Layer 6 of a small transformer language model trained on English Wikipedia (14 layers, counted from 0, width 128).
A neuron's activation on a vector x is GELU(weights . x), where the dot is the dot product.

Input weights of the MLP neurons that the questions are about. A number n stands for n times 0.0018.
n3: -79 9 -12 47 12 99 50 70 53 -67 -65 48 -38 -150 0 -6 117 69 -146 51 -100 -121 -15 76 -155 -38 -27 46 0 204 119 32 -3 80 13 -75 -132 -98 -15 17 153 53 0 105 -83 -272 -128 15 -180 -144 -85 -15 -59 79 114 130 -9 11 35 -77 -122 17 -11 -39 -91 101 -170 -69 44 77 -30 22 47 -171 -9 -114 -192 -108 69 240 -55 32 -11 26 53 34 76 68 -46 -51 59 129 -135 6 52 -49 67 60 30 -114 -45 241 32 -17 -16 -225 -87 -158 104 -44 245 62 72 -89 55 -79 0 30 -123 -111 -29 -40 -95 67 16 68 -22 -58
n87: 16 45 85 -27 -3 -27 -29 87 230 -105 -8 -64 -181 0 -24 -34 175 -72 -42 -11 -5 73 117 -207 -55 150 -77 83 -58 157 122 30 136 -40 -33 -239 212 -151 -72 39 48 11 -27 -3 31 82 27 82 60 -36 -48 -8 80 42 76 149 -126 -26 5 -59 -63 141 -8 55 -64 122 -79 -35 14 -31 28 8 -5 -35 60 -12 -53 114 142 9 -16 -103 47 -53 -28 -47 -32 -140 49 51 -3 0 110 33 13 21 13 40 169 -10 13 150 -96 40 -10 -19 115 -187 -73 76 -188 111 -42 7 96 -156 8 -14 3 165 -81 0 49 92 -183 -19 68 159
n135: 240 22 -138 3 14 52 112 49 -41 -32 96 92 -208 83 -224 -19 40 -110 61 -129 22 -28 84 -30 -72 -54 183 25 56 -41 -71 100 -32 237 -24 -281 -238 84 -33 74 18 87 113 -255 20 62 -51 55 -14 202 110 9 50 53 -44 52 28 -42 109 76 5 -45 -138 -122 16 -65 -71 -71 -60 12 -129 -61 -48 -137 -23 -147 28 -3 6 67 -14 -9 20 5 -117 -100 -11 -28 -43 -71 -3 51 -56 0 32 -135 115 -215 21 -67 36 68 -6 45 75 49 39 144 -30 -60 38 -6 126 -51 67 6 73 25 -104 -18 66 190 0 -100 -74 58 -11 111
n142: 78 -72 123 -26 0 -19 -129 -16 -220 -9 -46 25 89 -28 16 -74 62 32 -78 3 73 -48 111 71 -44 94 -75 140 49 -171 -3 86 -228 91 -9 -110 -89 -46 -73 -40 74 82 144 47 -50 64 -71 -117 61 -78 262 -46 -161 19 -13 -10 -19 119 -3 47 0 -44 55 81 -52 -3 -11 -67 -129 248 -61 22 137 84 -152 -90 13 9 -273 34 26 -42 23 -146 104 -84 69 -60 16 100 43 16 3 -84 18 24 121 -51 -67 -42 96 -74 -322 -108 -60 213 143 -222 246 106 3 128 251 -209 -93 60 107 -61 -102 -123 -106 139 147 -30 6 -65 205 -101
n177: -15 -15 -25 78 149 195 -6 -59 115 131 194 36 45 9 -155 211 71 121 -101 -136 -45 -104 -35 87 -138 56 38 91 116 169 -74 26 -13 -63 -54 -105 -156 74 -61 172 -138 -75 46 -111 60 -199 -136 0 -22 25 -35 -6 -94 120 -213 31 -9 -30 -156 75 124 -87 -85 -295 137 120 -24 -24 -71 -49 -38 -39 -3 -203 96 -54 -118 6 58 77 -105 34 61 -30 -38 -119 63 9 -168 -57 41 -58 -15 65 -38 157 15 43 6 -95 27 50 34 48 32 -107 -50 -9 -95 -3 70 -257 -32 50 97 84 111 11 -27 177 -62 124 -34 122 -145 202 -33 125
n214: 214 -224 -115 -149 -41 -37 -135 -186 68 -47 -188 43 47 -72 118 144 193 189 -75 -73 -36 -50 173 -70 -45 -91 -7 180 -18 10 -181 38 190 76 0 66 68 -29 -74 32 -6 -92 -27 118 -152 -88 81 -20 -27 208 -42 -68 124 33 80 164 -262 16 -167 129 113 -16 -90 -117 -19 0 -81 -231 -74 18 16 -124 92 172 -61 -32 -89 -144 -219 67 -27 74 59 -96 -16 -153 98 -33 30 10 181 -89 -77 101 -10 146 -29 -93 31 -38 87 80 -31 -202 -25 34 103 -55 101 13 121 41 -97 -100 109 -85 214 20 -70 86 151 -228 171 80 -69 -89 166 -51
n217: 166 -28 65 18 116 -83 44 50 65 -50 44 39 -66 205 59 153 -50 106 -86 -189 -18 -196 292 -67 -124 -133 145 -25 -164 -48 82 89 136 130 113 -26 45 -8 21 86 -164 -145 156 -125 220 67 -172 134 43 -98 -168 167 -4 73 74 87 -56 59 3 91 -127 14 -150 -3 -31 -82 55 -374 39 -128 -276 -52 -111 136 58 16 -130 7 7 65 -54 -133 131 -70 -181 -87 -70 -73 46 26 55 -127 -202 -57 -3 20 72 -39 156 167 -134 -102 -83 -327 124 29 58 97 159 25 -44 -99 -158 -35 13 70 58 -56 -49 11 125 228 153 39 -139 36 73 91
n230: 6 6 12 137 44 75 22 -3 103 136 3 173 -77 -17 -50 25 -26 -9 28 65 -150 49 -42 39 -163 46 170 -134 36 156 121 30 -109 -189 -128 -15 -79 104 13 203 -41 41 43 143 47 -102 20 -76 -55 -53 -93 -44 -21 -28 3 266 -37 -56 -70 51 -94 42 -184 -17 156 9 -79 -75 -66 -43 -111 -162 93 -29 90 -38 -114 68 51 145 -159 -3 28 49 69 -22 171 168 -78 39 -42 -105 106 -66 -35 52 53 -83 69 -8 39 -3 79 -96 -22 18 -172 -87 142 -170 107 -121 18 -42 110 -93 -22 5 17 -33 -87 -113 -55 -69 -184 -149 -47 150
n236: 55 -188 -485 228 68 64 29 -41 162 -56 144 -53 6 82 10 26 -51 -87 -39 103 -40 -64 53 71 -183 -81 130 64 -36 -133 -88 81 -28 66 25 -189 -250 44 -52 -160 -65 -113 144 0 180 -32 81 -61 -47 79 -70 55 79 -125 115 140 -30 168 -126 43 -139 96 -35 -150 58 -81 -3 -245 142 -78 3 -7 -115 27 201 -89 30 -119 73 97 27 102 78 -75 -55 105 20 -243 -118 -157 71 80 -63 182 -153 118 10 -114 -70 6 13 -45 72 83 -85 79 -137 -13 3 41 157 59 -160 67 125 10 -154 120 63 3 -142 43 114 3 38 58 -10 67
n237: 96 -32 30 -21 64 -106 -52 -21 69 186 165 -89 -67 44 70 -109 -48 -95 -35 -174 103 -81 -72 63 -13 45 -49 33 -8 148 -45 10 102 -24 -50 59 -118 20 4 142 -230 -3 140 -138 37 34 117 -9 -45 46 -3 -9 71 -140 84 70 44 -79 124 44 25 68 -69 181 -125 39 -124 -72 -81 -51 -90 -23 -17 -33 15 -68 41 50 -33 31 -247 42 53 -24 60 29 -187 18 -39 -40 -37 -231 56 3 11 68 118 -30 128 166 -75 -181 42 -148 -73 24 52 20 166 123 134 86 -124 -68 -79 -56 -117 -276 -202 -22 36 32 63 -83 -217 107 102 9
n240: 17 82 -42 113 4 88 -84 130 -71 42 -146 110 -103 112 -68 110 187 45 30 65 148 136 205 -124 3 67 -124 55 -44 -61 133 102 161 151 -91 145 7 -4 5 67 -120 -203 114 95 86 -55 -70 272 126 110 186 -18 32 -48 -32 -14 124 157 -95 -3 -190 -41 -57 85 -123 63 12 -35 -88 -151 -141 -324 -327 42 -218 -122 -48 -92 52 30 -297 -144 15 28 -97 41 -123 -3 7 61 -195 69 -42 -108 -66 92 -131 -308 232 -52 -10 97 21 58 -101 -185 38 92 17 -66 33 82 57 -189 13 -7 -10 61 59 -144 59 45 125 71 -87 -124 24 20
n246: 61 -147 17 -47 44 188 -159 -80 128 -43 47 -160 -200 10 -191 -82 171 -89 16 -26 33 -249 10 143 -51 164 -34 -59 -117 -3 -57 132 82 -95 -90 -31 25 105 -49 -29 -141 -166 -155 75 -31 -31 -163 -286 -173 -10 288 78 -14 -236 148 78 -13 -36 -100 134 -28 215 -32 -178 47 150 -32 -109 -110 -88 -22 129 -116 117 -40 -119 -69 101 -72 -81 200 174 49 -136 70 36 42 -6 -30 159 -61 121 89 30 -116 -82 3 125 -93 103 -26 99 -47 -69 -22 -17 -81 -39 80 60 -161 17 -24 45 78 88 101 -84 -132 -10 17 75 219 116 65 -40 106 -41
n257: -269 -198 128 49 17 -3 -99 -55 -30 108 -70 -30 197 -77 143 -23 145 -44 -106 138 3 -181 86 -7 -41 38 -199 65 -86 -13 264 71 70 128 -99 50 185 22 -43 -56 -63 -129 -187 -117 -28 107 -210 -101 117 -115 154 -21 -70 -117 -14 -7 -78 84 -164 -27 -67 -108 -82 -27 -46 -38 127 -106 -103 138 -19 -70 -114 96 -190 -15 115 -67 -3 6 -7 344 15 -12 7 -7 -77 130 -171 135 -10 -173 54 3 123 62 -63 -116 71 64 -30 -13 -73 -321 -87 -147 -37 23 -13 268 91 112 -74 12 211 -248 144 27 81 4 -82 17 -14 -79 -111 59 103 26
n298: 103 -294 -57 20 162 87 -137 -151 154 -3 64 105 -37 -139 -107 16 24 -20 -32 118 -36 17 -122 0 -85 -90 -142 -215 108 87 -70 86 38 -52 25 -69 187 240 64 -129 -50 115 13 94 -86 -229 127 -10 -197 54 -35 92 75 39 151 115 43 127 -169 134 -159 -26 73 103 -136 193 -49 -143 53 -18 75 -10 -60 -137 -81 -44 -30 -208 -13 113 -80 -3 -2 24 162 0 -244 62 -140 -79 -74 -36 -17 70 -69 25 61 -291 41 -203 -10 -131 -40 49 -97 24 93 -58 -148 67 -190 -7 130 -66 169 -52 -48 -40 -20 -14 -43 -151 0 -169 -145 47 39 92
n357: -118 -165 -104 91 -22 110 140 41 30 -89 -57 89 6 -6 194 -54 138 -95 -72 104 77 99 49 3 -121 -22 -86 15 45 96 -240 27 32 -287 -104 -6 53 75 -76 -6 -82 -76 -9 198 147 59 16 107 156 -73 -68 48 67 -91 174 -25 151 -91 -20 70 67 125 -86 -82 -240 168 -124 -90 -94 112 -41 -181 -6 -50 -53 -76 62 37 160 -41 -87 -6 10 -50 -36 -15 -176 -179 3 -110 69 3 71 -25 65 74 120 77 -65 6 -81 221 72 120 -47 95 -99 -157 115 91 136 25 93 -31 -34 9 140 46 -231 -6 16 49 34 181 -55 13 148 -56
n358: -66 28 -16 -125 -5 40 -103 -21 -3 -24 48 88 -49 36 8 -40 32 205 -148 -36 -106 42 -47 -171 -42 -74 139 -37 -64 -36 116 54 27 75 27 -14 125 69 -19 216 25 -24 -31 -97 11 0 -13 -64 -66 174 148 169 27 -38 46 -88 -91 -118 -160 8 -32 103 -60 -94 77 134 -14 -47 -87 114 -193 -3 -77 182 -34 60 -8 -36 60 -21 142 26 27 -26 -38 -118 49 -87 -34 71 15 10 89 24 50 -127 38 -73 -57 -153 46 33 45 -21 -96 -64 88 -41 25 187 -75 223 114 -81 129 -129 -45 -78 47 -30 -108 -119 -5 116 -71 3 -13 37
n372: -56 116 99 -10 346 99 195 -123 144 31 -10 -37 -19 0 -142 -207 -96 50 -72 113 -53 78 46 -32 -23 7 -45 -81 -274 111 163 38 35 80 -54 -67 -137 122 2 -39 -90 7 108 -23 38 -127 -61 -65 -129 148 -135 80 108 -76 46 121 -201 43 213 37 -35 -10 -165 13 -52 220 -59 115 27 18 -284 -66 -35 306 -21 71 -164 113 -97 -89 -10 -143 56 -45 3 -201 43 -69 34 179 3 -274 -124 -34 -16 77 170 -84 176 108 82 -13 45 -100 -48 -118 40 -7 141 -7 65 -7 304 -18 104 23 -39 47 -30 -7 17 -77 -51 -34 -13 -83 95 -87
n376: -3 63 -119 127 29 -7 100 -54 52 139 -66 0 -99 0 -21 116 126 -42 0 77 -25 -61 -150 187 -206 94 -44 284 6 152 -22 108 235 53 -33 -194 -72 255 -89 59 95 -4 142 -77 243 -34 -97 51 -147 69 75 -179 99 52 -118 -36 35 -45 0 -162 -165 179 -229 -31 -109 93 3 -296 -58 -38 40 -42 -27 -223 -65 -210 60 67 11 168 57 -112 67 0 34 -70 -122 17 -254 -82 -103 28 -163 -65 -7 173 172 85 323 27 -28 -82 -22 -106 -242 15 -6 -38 35 93 126 18 -170 -168 3 -105 41 -34 -67 44 83 -113 71 -178 -7 196 132 -24
n378: 59 -154 -19 137 -25 71 79 -49 169 -60 88 -112 31 120 36 -32 133 149 -30 12 -57 -101 -123 71 -29 80 22 40 -69 -166 -12 85 13 108 31 32 7 -44 -124 -56 0 -44 -137 -105 69 -45 -59 62 -68 -53 13 16 157 9 -95 25 -155 93 -84 6 -118 -3 -26 -182 41 -52 21 18 -89 84 -176 -42 -55 -160 19 13 -379 48 -118 -24 -43 -15 -19 -129 -68 -93 -99 156 -89 -6 -24 52 -67 191 0 160 103 3 92 69 139 -15 -155 -18 -89 -44 39 99 -42 52 -18 104 57 -103 231 -153 123 45 -301 -57 15 88 227 17 63 59 0 210
n379: -17 -121 -110 -114 42 -224 -95 -45 33 -121 91 115 -44 -90 203 69 100 17 23 54 -40 -21 -173 -47 9 41 -42 -146 -74 -139 51 106 257 -17 -16 25 -29 -19 -18 40 -272 -73 -14 97 215 4 -14 -28 158 146 125 -220 67 -124 4 59 132 47 -138 71 -74 131 -167 47 -127 3 -9 -51 196 199 -87 -173 -29 227 -48 -39 -51 -235 -64 -30 -82 55 43 9 -3 103 27 3 34 110 -89 -274 92 134 -130 94 -63 -58 196 67 -93 -331 -69 -115 -119 -7 96 110 23 10 -85 -112 120 -68 -109 -151 85 -80 -81 187 151 7 -41 57 -156 -108 106 -65
n469: 96 14 -6 53 106 88 42 -73 34 78 -80 40 -102 25 65 -47 147 60 -68 -14 175 6 128 73 -32 126 -110 55 21 -96 90 13 39 -26 -192 -76 -170 -25 2 -127 113 18 145 91 -39 -64 -128 97 -160 83 -33 -68 -57 -6 114 65 9 -65 -14 -109 -68 -34 -122 45 -22 38 -18 -160 131 154 -126 -85 -8 -96 41 8 37 -54 63 -76 -96 108 -13 60 -142 -204 -176 -97 -102 -94 -73 -37 101 85 -94 66 -34 95 127 -11 -11 -114 21 -6 -180 -56 24 -6 17 248 266 131 -126 11 137 -205 186 -5 43 -162 47 6 107 -51 -97 -47 -20 64
n475: -45 -103 -66 190 140 96 3 -3 89 70 -30 -110 -67 -3 -122 -72 150 101 -160 -10 42 174 -76 169 -61 33 67 -36 -148 73 -145 26 105 -39 -223 -206 -150 97 12 38 -125 144 -29 35 20 -14 -56 -20 -106 20 31 47 61 135 163 23 -52 6 19 -10 -148 171 -170 35 -47 -178 46 -161 -129 -91 12 -220 -134 -76 -17 -167 -46 -19 -33 83 30 162 40 120 66 83 -145 10 30 -72 -86 -124 23 56 119 16 -3 -255 -106 185 -29 -177 187 62 -83 -7 51 -77 156 271 -47 27 78 60 57 -110 31 74 -219 166 -267 -62 115 52 -132 33 3 -31
n480: -51 -73 9 22 117 28 0 -44 96 14 -89 -123 -35 -127 -85 59 57 -114 -12 -21 80 -130 20 -225 -127 -88 -130 154 -42 27 206 102 67 -107 -43 -146 50 272 -32 72 77 -225 -111 -46 -182 6 -119 22 -19 130 -72 213 -6 -112 251 44 37 -82 -152 162 88 -89 -71 -15 27 16 -180 -19 144 -49 120 -106 59 59 19 8 -6 -58 74 65 -12 84 60 -78 0 33 -255 -6 -84 13 138 28 77 153 3 -32 -18 -68 -78 -15 276 146 -25 -18 -169 -29 -28 54 139 37 -130 131 -16 -68 31 143 -104 19 -222 -22 -19 67 62 -92 40 -149 -39 -9
n486: 34 -5 66 55 63 38 115 19 74 -157 50 -27 -30 -50 69 -18 33 0 74 115 -56 -24 -149 -54 -111 -33 6 -62 -238 134 -55 -40 48 -13 -53 -82 40 54 14 -66 163 39 -8 184 -50 -114 44 44 -85 69 123 -50 -28 56 0 111 -22 -128 100 19 -66 -54 21 124 -119 -76 -75 -65 79 205 -8 -40 -5 -49 -36 12 -70 -64 229 107 3 104 -28 -39 50 -130 115 40 14 178 68 -113 -8 -33 -145 -96 -102 89 54 23 -53 8 -14 -32 -51 -3 168 -5 -26 -3 0 240 107 -30 185 -179 -177 52 67 22 -145 -70 5 78 -91 -53 24 129
n497: 38 -172 -236 13 99 111 3 -115 103 -96 50 -61 -33 -47 82 -90 30 -32 -110 -102 109 3 178 -37 -58 118 -176 45 96 -94 290 84 17 118 -63 -115 -214 25 -21 -13 126 -248 -87 -73 23 -98 39 204 -65 26 -3 -53 90 -82 81 231 142 -19 -18 -3 -101 -112 -37 -158 -71 -91 -48 123 166 72 -122 -183 -31 -124 200 -137 -270 60 22 8 16 150 12 -23 -193 -3 41 -16 -65 81 78 83 148 160 -22 169 97 136 -47 91 135 31 -151 48 -171 -116 -115 -38 116 140 -59 -53 -114 38 71 -48 105 -20 -132 -70 49 96 123 33 18 7 -38 28
n499: -32 -125 40 83 61 -86 -230 -144 56 -67 238 137 -3 -174 74 -72 37 87 -6 -45 24 -118 -61 -67 -26 37 59 319 8 -126 -176 39 143 80 -20 73 19 50 98 15 29 37 121 -53 47 -174 -43 37 -52 -142 -82 43 22 62 -53 86 -165 181 -117 -107 -54 167 78 -24 14 9 -37 9 177 -38 86 41 0 -21 9 -21 90 -217 -54 74 43 15 3 54 -17 180 -21 59 -248 -47 50 -63 -69 131 -132 198 99 -96 104 -97 -190 -215 -52 149 -145 -68 -47 -112 21 27 -121 31 -12 -41 -58 39 -84 -37 -12 -75 -40 116 -70 -67 0 -18 -59 104

Each question shows a token from some text and the vector x that enters the MLP there. A number n stands for n times 0.01.

":": 2 80 27 -21 -24 56 12 55 0 51 24 -12 52 -12 78 17 3 -11 84 -33 -57 -12 21 45 164 16 6 60 33 31 -39 -428 -11 52 82 51 -106 -37 -16 41 -28 14 62 77 -126 -32 25 32 19 -58 -18 1 -12 12 -42 12 -10 -43 77 36 -8 21 -2 11 -31 23 64 -39 12 -39 93 136 145 -5 64 42 -6 72 63 25 -53 -11 0 -2 16 9 44 101 39 -122 3 -29 -26 -51 -22 27 134 86 46 49 10 42 93 11 -19 18 48 -59 -9 -60 25 9 2 -44 -11 21 -29 -7 29 27 114 56 -83 -10 13 78 -126 17
The three highest activations, in order: n3, n237, n177

"ri": 35 64 -18 -62 -11 84 41 40 28 -20 46 -1 60 76 -67 70 37 54 70 -19 -11 8 42 8 41 -71 -8 27 2 15 -42 -306 -8 33 147 -73 -112 -69 -15 -10 6 48 11 -123 -47 -20 0 35 -4 -29 -11 -13 83 14 18 92 -23 28 37 31 21 -1 20 -91 22 17 56 15 5 -3 9 54 74 9 53 70 19 46 72 -49 81 -47 0 31 -45 -41 0 109 38 2 -1 52 35 -119 -4 13 91 60 35 62 32 51 105 205 49 109 18 31 7 61 -24 50 -41 -25 27 -41 -6 3 29 26 -54 92 -49 -23 178 -91 9 16
The most active neuron and its activation: n135, at about 1.6

"erv": -9 -84 72 -9 -119 85 16 46 14 10 38 9 66 81 -85 53 41 40 81 -24 -82 28 -39 58 83 53 42 31 -23 -104 -59 -221 45 52 214 105 -131 -125 -16 -41 52 59 2 17 92 26 0 44 -55 27 -54 -31 64 66 68 -81 10 -91 9 18 -30 40 6 34 76 11 80 -40 -43 6 5 28 -17 3 2 58 -91 54 34 -52 13 81 0 6 27 -2 -5 2 15 -75 -47 -30 65 -77 19 10 -41 131 45 12 -11 16 71 140 21 118 64 72 -30 -44 2 -40 -32 -55 51 -1 2 -9 26 -1 -4 31 39 -11 123 75 -60 69
The most active neuron and its activation: n378, at about 2.1

" a": 100 69 23 -68 -75 -19 -5 36 18 43 -56 -14 46 -3 45 -47 -5 -15 42 -93 19 -1 -8 20 249 -11 -2 31 2 -5 2 -387 56 -29 21 7 -35 31 -16 -6 2 -94 -16 21 -80 20 -25 74 34 75 19 32 29 2 -15 62 73 -64 1 43 66 -14 5 58 -28 -17 68 72 -43 -1 93 32 107 -16 72 67 18 85 18 18 -40 31 0 50 -36 9 54 58 26 -21 -33 -32 80 -28 5 90 -3 20 38 19 38 111 82 148 -55 12 39 -102 24 102 -37 28 4 -27 29 -4 -25 -3 9 3 -6 47 -87 60 93 60 -170 -18
The neuron with the highest activation: n497

"ood": 31 -28 6 -56 23 14 39 -11 58 6 -9 -16 28 71 35 36 18 -22 46 2 -148 -5 -19 60 111 -37 40 38 -54 -62 -48 -288 -71 62 53 47 -135 63 -16 -60 -2 -52 51 28 -61 -8 -12 -15 -30 21 -8 -3 -33 -14 -40 67 84 18 -7 39 79 -9 -5 47 25 77 46 15 2 46 115 88 197 47 24 95 105 -2 57 -67 -59 34 0 70 12 -4 -13 52 1 -79 35 -47 129 -6 20 25 42 62 -47 33 67 82 -70 120 47 -23 32 -6 43 21 -14 58 -107 -64 72 69 -17 -2 31 14 38 -45 6 21 82 37 -12 24
The most active neuron and its activation: n480, at about 0.11

"2": -38 107 3 -56 21 36 50 -6 -8 -17 -10 9 33 1 58 53 36 18 57 -22 -131 30 73 20 33 -91 -32 48 -54 -12 38 -366 -6 66 153 -12 -18 -34 -15 0 93 -8 -1 50 -14 7 37 67 54 47 -38 76 -18 0 17 -1 -10 -30 9 36 71 43 -18 64 48 -22 36 -33 -21 -9 73 98 166 24 78 16 67 33 -19 19 40 1 0 54 101 -12 24 93 38 -24 18 21 65 -22 41 1 53 158 14 48 -14 62 -9 27 90 14 31 -56 2 -14 -27 97 -6 -55 -63 -7 -51 -11 59 2 5 20 -54 -37 61 47 -85 16
The three highest activations, in order: n486, n3, n87

" –": 45 101 39 7 17 26 44 -7 28 53 -2 7 56 9 62 41 -82 -86 93 -55 -63 20 -4 26 151 -33 -73 12 25 -7 -74 -356 -47 -16 66 45 -77 -70 -16 6 -9 15 81 105 -23 -37 81 -10 -36 1 -61 -55 36 12 -37 -18 39 60 93 94 57 27 -1 38 -49 45 50 72 24 87 38 73 31 26 62 58 75 5 60 -16 -64 114 0 -8 40 5 -17 82 -56 -77 31 -67 34 -18 49 43 14 43 19 27 -17 9 48 134 53 56 33 -30 -61 -46 68 63 -2 -82 16 21 -16 -11 26 22 49 5 -28 -34 -13 65 -92 -16
Which two neurons fire most, strongest first? n237, n486

" st": 67 -28 43 -137 -140 -47 18 -67 30 66 23 -33 17 -26 -28 90 -59 21 -19 -54 -67 88 41 -22 111 -125 11 -45 -24 2 13 -258 6 6 60 151 3 -29 -16 44 18 39 87 12 -89 45 91 -13 2 70 38 -96 35 50 27 60 66 11 7 -15 -73 -63 -46 15 -38 55 70 46 0 -79 125 56 115 -26 29 55 19 62 -33 2 -33 -39 0 4 28 -38 -22 86 32 7 37 23 0 -113 -8 28 -9 103 67 38 27 29 58 117 90 -11 68 26 9 44 65 20 -139 -70 36 -22 -4 -8 84 128 -6 34 -40 13 62 61 -23 43
The neuron with the highest activation: n214

"end": -51 17 5 4 -74 21 6 -61 7 -4 18 8 60 61 -7 88 -33 42 101 -25 -68 43 -24 55 71 17 87 27 -47 -11 6 -334 -60 34 190 -17 -185 -81 -15 29 23 63 28 19 -74 72 -5 108 44 52 -22 11 23 72 -10 5 82 4 19 69 -20 16 -38 -13 50 -28 72 -3 -81 -51 29 2 178 31 -3 52 135 -45 26 -64 46 41 0 42 -29 -25 17 29 -17 27 31 20 30 10 -34 26 -30 105 28 33 17 13 45 194 -6 83 70 56 50 20 35 -39 -75 -47 34 5 -29 -4 16 15 -33 -10 -19 -42 123 -3 71 57
The neuron with the highest activation: n236

" R": -98 8 -15 4 -9 9 -6 16 6 -6 -27 88 63 -7 80 50 -23 36 89 2 -34 102 49 -90 124 -6 -30 -12 57 -53 -54 -333 -45 -22 39 -13 -81 -39 -16 -81 21 25 -8 49 59 -59 8 92 54 31 13 8 -45 93 50 64 47 -31 -5 36 62 44 -4 -53 -68 16 35 -30 31 -59 26 63 -19 -49 61 28 70 69 42 10 20 -30 0 139 13 -11 -42 101 86 -27 -10 39 52 -55 16 -26 3 21 36 18 38 93 7 242 150 27 72 -14 -29 -35 6 5 89 -46 12 7 70 -8 118 -39 -30 27 -139 89 -17 108 -88 1
The neuron with the highest activation: n357

"anc": -54 -34 -58 -22 -108 42 -18 -53 49 38 108 -9 17 33 165 108 -30 -3 27 36 -108 -42 17 52 43 37 21 48 -51 -77 -1 -323 -41 44 114 -43 -134 -31 -16 13 28 4 21 -22 87 114 22 6 -16 29 -76 2 104 29 17 32 42 0 -3 88 4 22 -8 -18 122 -39 78 22 -44 48 31 137 28 59 82 41 51 30 60 -32 25 28 0 55 -21 2 28 57 -39 -143 -14 -7 -5 -149 -3 21 -4 78 -51 19 -11 4 77 62 20 162 14 -33 -7 9 11 104 -61 -18 72 3 -17 -1 55 7 32 12 47 -12 145 41 -43 54
The neuron with the highest activation: n236

" she": 126 7 106 -46 -4 -28 1 6 13 33 31 22 18 48 -83 5 9 -74 61 13 -93 19 3 48 186 -94 -94 4 22 -17 113 -279 -155 38 11 -30 -56 -32 -16 41 -20 -55 46 35 -58 -14 58 20 -20 -27 -8 -30 9 24 -72 -13 106 -4 10 -8 27 11 -18 56 15 25 66 69 -59 -45 90 43 67 5 58 78 -146 44 0 -6 -20 -46 0 130 67 -19 39 52 20 -47 15 21 108 -89 -23 -32 67 7 -78 -21 3 89 20 198 42 52 49 2 113 76 -32 85 -35 -45 52 48 -3 0 37 -59 -54 2 -98 7 145 51 -5 35
The most active neuron and its activation: n142, at about 0.28

"erm": -20 46 47 60 -101 -5 -106 33 43 -4 -7 -1 61 67 1 63 47 15 119 -14 -51 -43 80 39 61 8 37 98 -7 -72 -26 -202 13 -15 104 2 9 -91 -16 -20 61 53 35 -9 22 9 -82 33 31 45 0 64 11 25 7 -32 62 -60 36 -10 27 40 -24 -83 -14 1 54 32 -25 -96 88 108 29 -4 -44 55 48 38 5 -46 -25 53 0 5 56 -36 -53 -7 150 -24 -27 80 71 -14 -6 -40 -62 112 107 -8 15 42 73 136 35 -1 39 67 57 -29 -14 9 -23 -78 38 1 -4 -11 -8 -13 0 66 36 -11 147 104 -5 75
The neuron with the highest activation: n87

" written": -29 26 29 -63 -3 57 116 56 21 50 83 11 46 27 -8 17 -86 23 43 -52 -132 38 22 23 144 -24 103 -7 -6 6 30 -337 50 -23 81 9 -13 7 -16 -40 -18 5 34 18 -27 11 33 -7 -21 44 -2 1 35 -27 47 14 6 1 43 107 47 -56 15 70 25 -26 25 -54 -81 7 -85 -4 192 32 103 91 56 73 101 -13 8 12 0 9 24 -35 -77 129 59 -67 48 -68 10 -69 -17 -114 9 18 0 7 17 55 134 18 -52 74 63 10 -32 -15 54 -19 -74 -59 50 35 -45 -9 93 26 81 4 10 -13 -4 89 -22 40
The three highest activations, in order: n237, n486, n230

" f": 74 33 15 -9 -3 58 24 -5 30 52 26 -20 38 9 21 93 -3 33 67 -25 -118 -35 12 26 157 -60 -13 -40 5 4 -55 -382 -28 -20 139 -36 -85 56 -15 -1 38 -15 -45 21 -46 8 42 40 -59 122 -76 53 -42 79 -14 9 60 80 21 50 -4 -7 31 21 43 54 49 -31 11 22 212 19 138 14 35 25 59 -15 54 14 -88 -14 0 76 -13 7 -62 19 183 -120 36 -21 32 -25 -71 52 -23 16 49 17 77 83 105 81 23 4 28 -73 3 79 -8 -8 -7 -22 42 -47 -14 1 88 -4 -2 -30 -52 -45 45 103 -119 -3
The three highest activations, in order: n298, n177, n486

"ers": 26 62 75 -18 74 5 15 -36 19 43 54 68 59 58 -40 -19 -49 -51 158 -40 -57 -19 12 117 111 5 29 28 -27 -13 -33 -305 34 86 209 37 -102 23 -16 -23 40 11 45 61 -31 -38 -25 -4 -14 56 2 -8 47 35 64 -97 -55 20 33 57 0 9 24 53 -19 31 55 -16 11 -33 38 223 41 -27 93 72 74 21 1 -67 11 40 0 -18 -11 -33 -22 -31 12 -49 -10 -27 25 -98 4 -5 57 116 55 30 -3 6 -27 97 9 9 61 -50 3 6 -23 32 -34 -38 63 104 -9 -10 30 -15 -53 41 -129 25 -2 39 -51 37
The three highest activations, in order: n499, n372, n486

"wh": 49 50 48 8 16 97 52 15 56 7 -112 -21 -3 96 -44 26 -23 3 -50 -9 -133 23 88 47 69 -48 55 69 -20 39 77 -348 -105 -29 100 32 -65 -92 -15 65 -3 1 68 -3 -65 70 66 147 -79 40 -133 44 -38 17 102 -71 44 -4 -16 -3 -43 49 3 -25 77 63 67 106 -86 -62 -1 1 74 55 -16 92 24 81 -32 19 8 -66 0 104 9 -26 29 41 -40 98 -20 38 -19 30 39 -23 -45 65 89 47 30 23 85 83 65 -135 48 17 72 -40 -16 -8 -38 -17 37 130 3 8 62 12 -35 14 -2 -17 56 -39 -103 47
The neuron with the highest activation: n372

" h": 84 -26 19 -52 -150 63 10 4 34 57 -111 -31 28 41 24 33 -63 -12 119 -106 -37 -27 5 24 186 -28 -93 -45 -7 -26 -75 -266 1 -3 43 54 -58 -52 -16 -1 -5 8 -20 30 -93 9 70 -45 -98 70 -40 56 -62 87 -71 43 60 45 -6 64 -25 -11 7 -19 42 28 18 -24 7 -51 127 -25 120 41 -9 52 93 -57 -19 5 -30 -29 0 95 49 7 31 20 166 -5 -5 -27 101 -83 -8 7 35 91 23 30 71 47 29 132 -32 -38 72 45 2 9 -14 87 -1 -61 45 45 7 2 -2 50 47 83 -11 76 54 94 -44 31
The neuron with the highest activation: n214

"pec": 52 69 15 -9 -15 105 48 33 57 48 33 54 12 44 50 33 63 28 3 38 -76 -53 -29 62 121 26 -31 52 -30 72 -77 -345 16 38 196 48 18 27 -16 -31 3 22 -44 41 6 61 15 27 -54 56 -113 31 96 -35 34 -94 6 -34 5 -13 18 16 19 81 44 62 66 -138 62 -22 45 59 24 -33 77 68 25 40 60 7 -14 71 0 -32 54 9 -62 70 -30 -65 -29 23 -27 -115 4 21 -29 17 12 -7 65 -2 132 -10 70 109 58 -83 -5 -21 -57 0 -55 -54 47 80 -21 2 -22 5 29 11 67 -59 58 18 -106 10
The most active neuron and its activation: n376, at about 0.83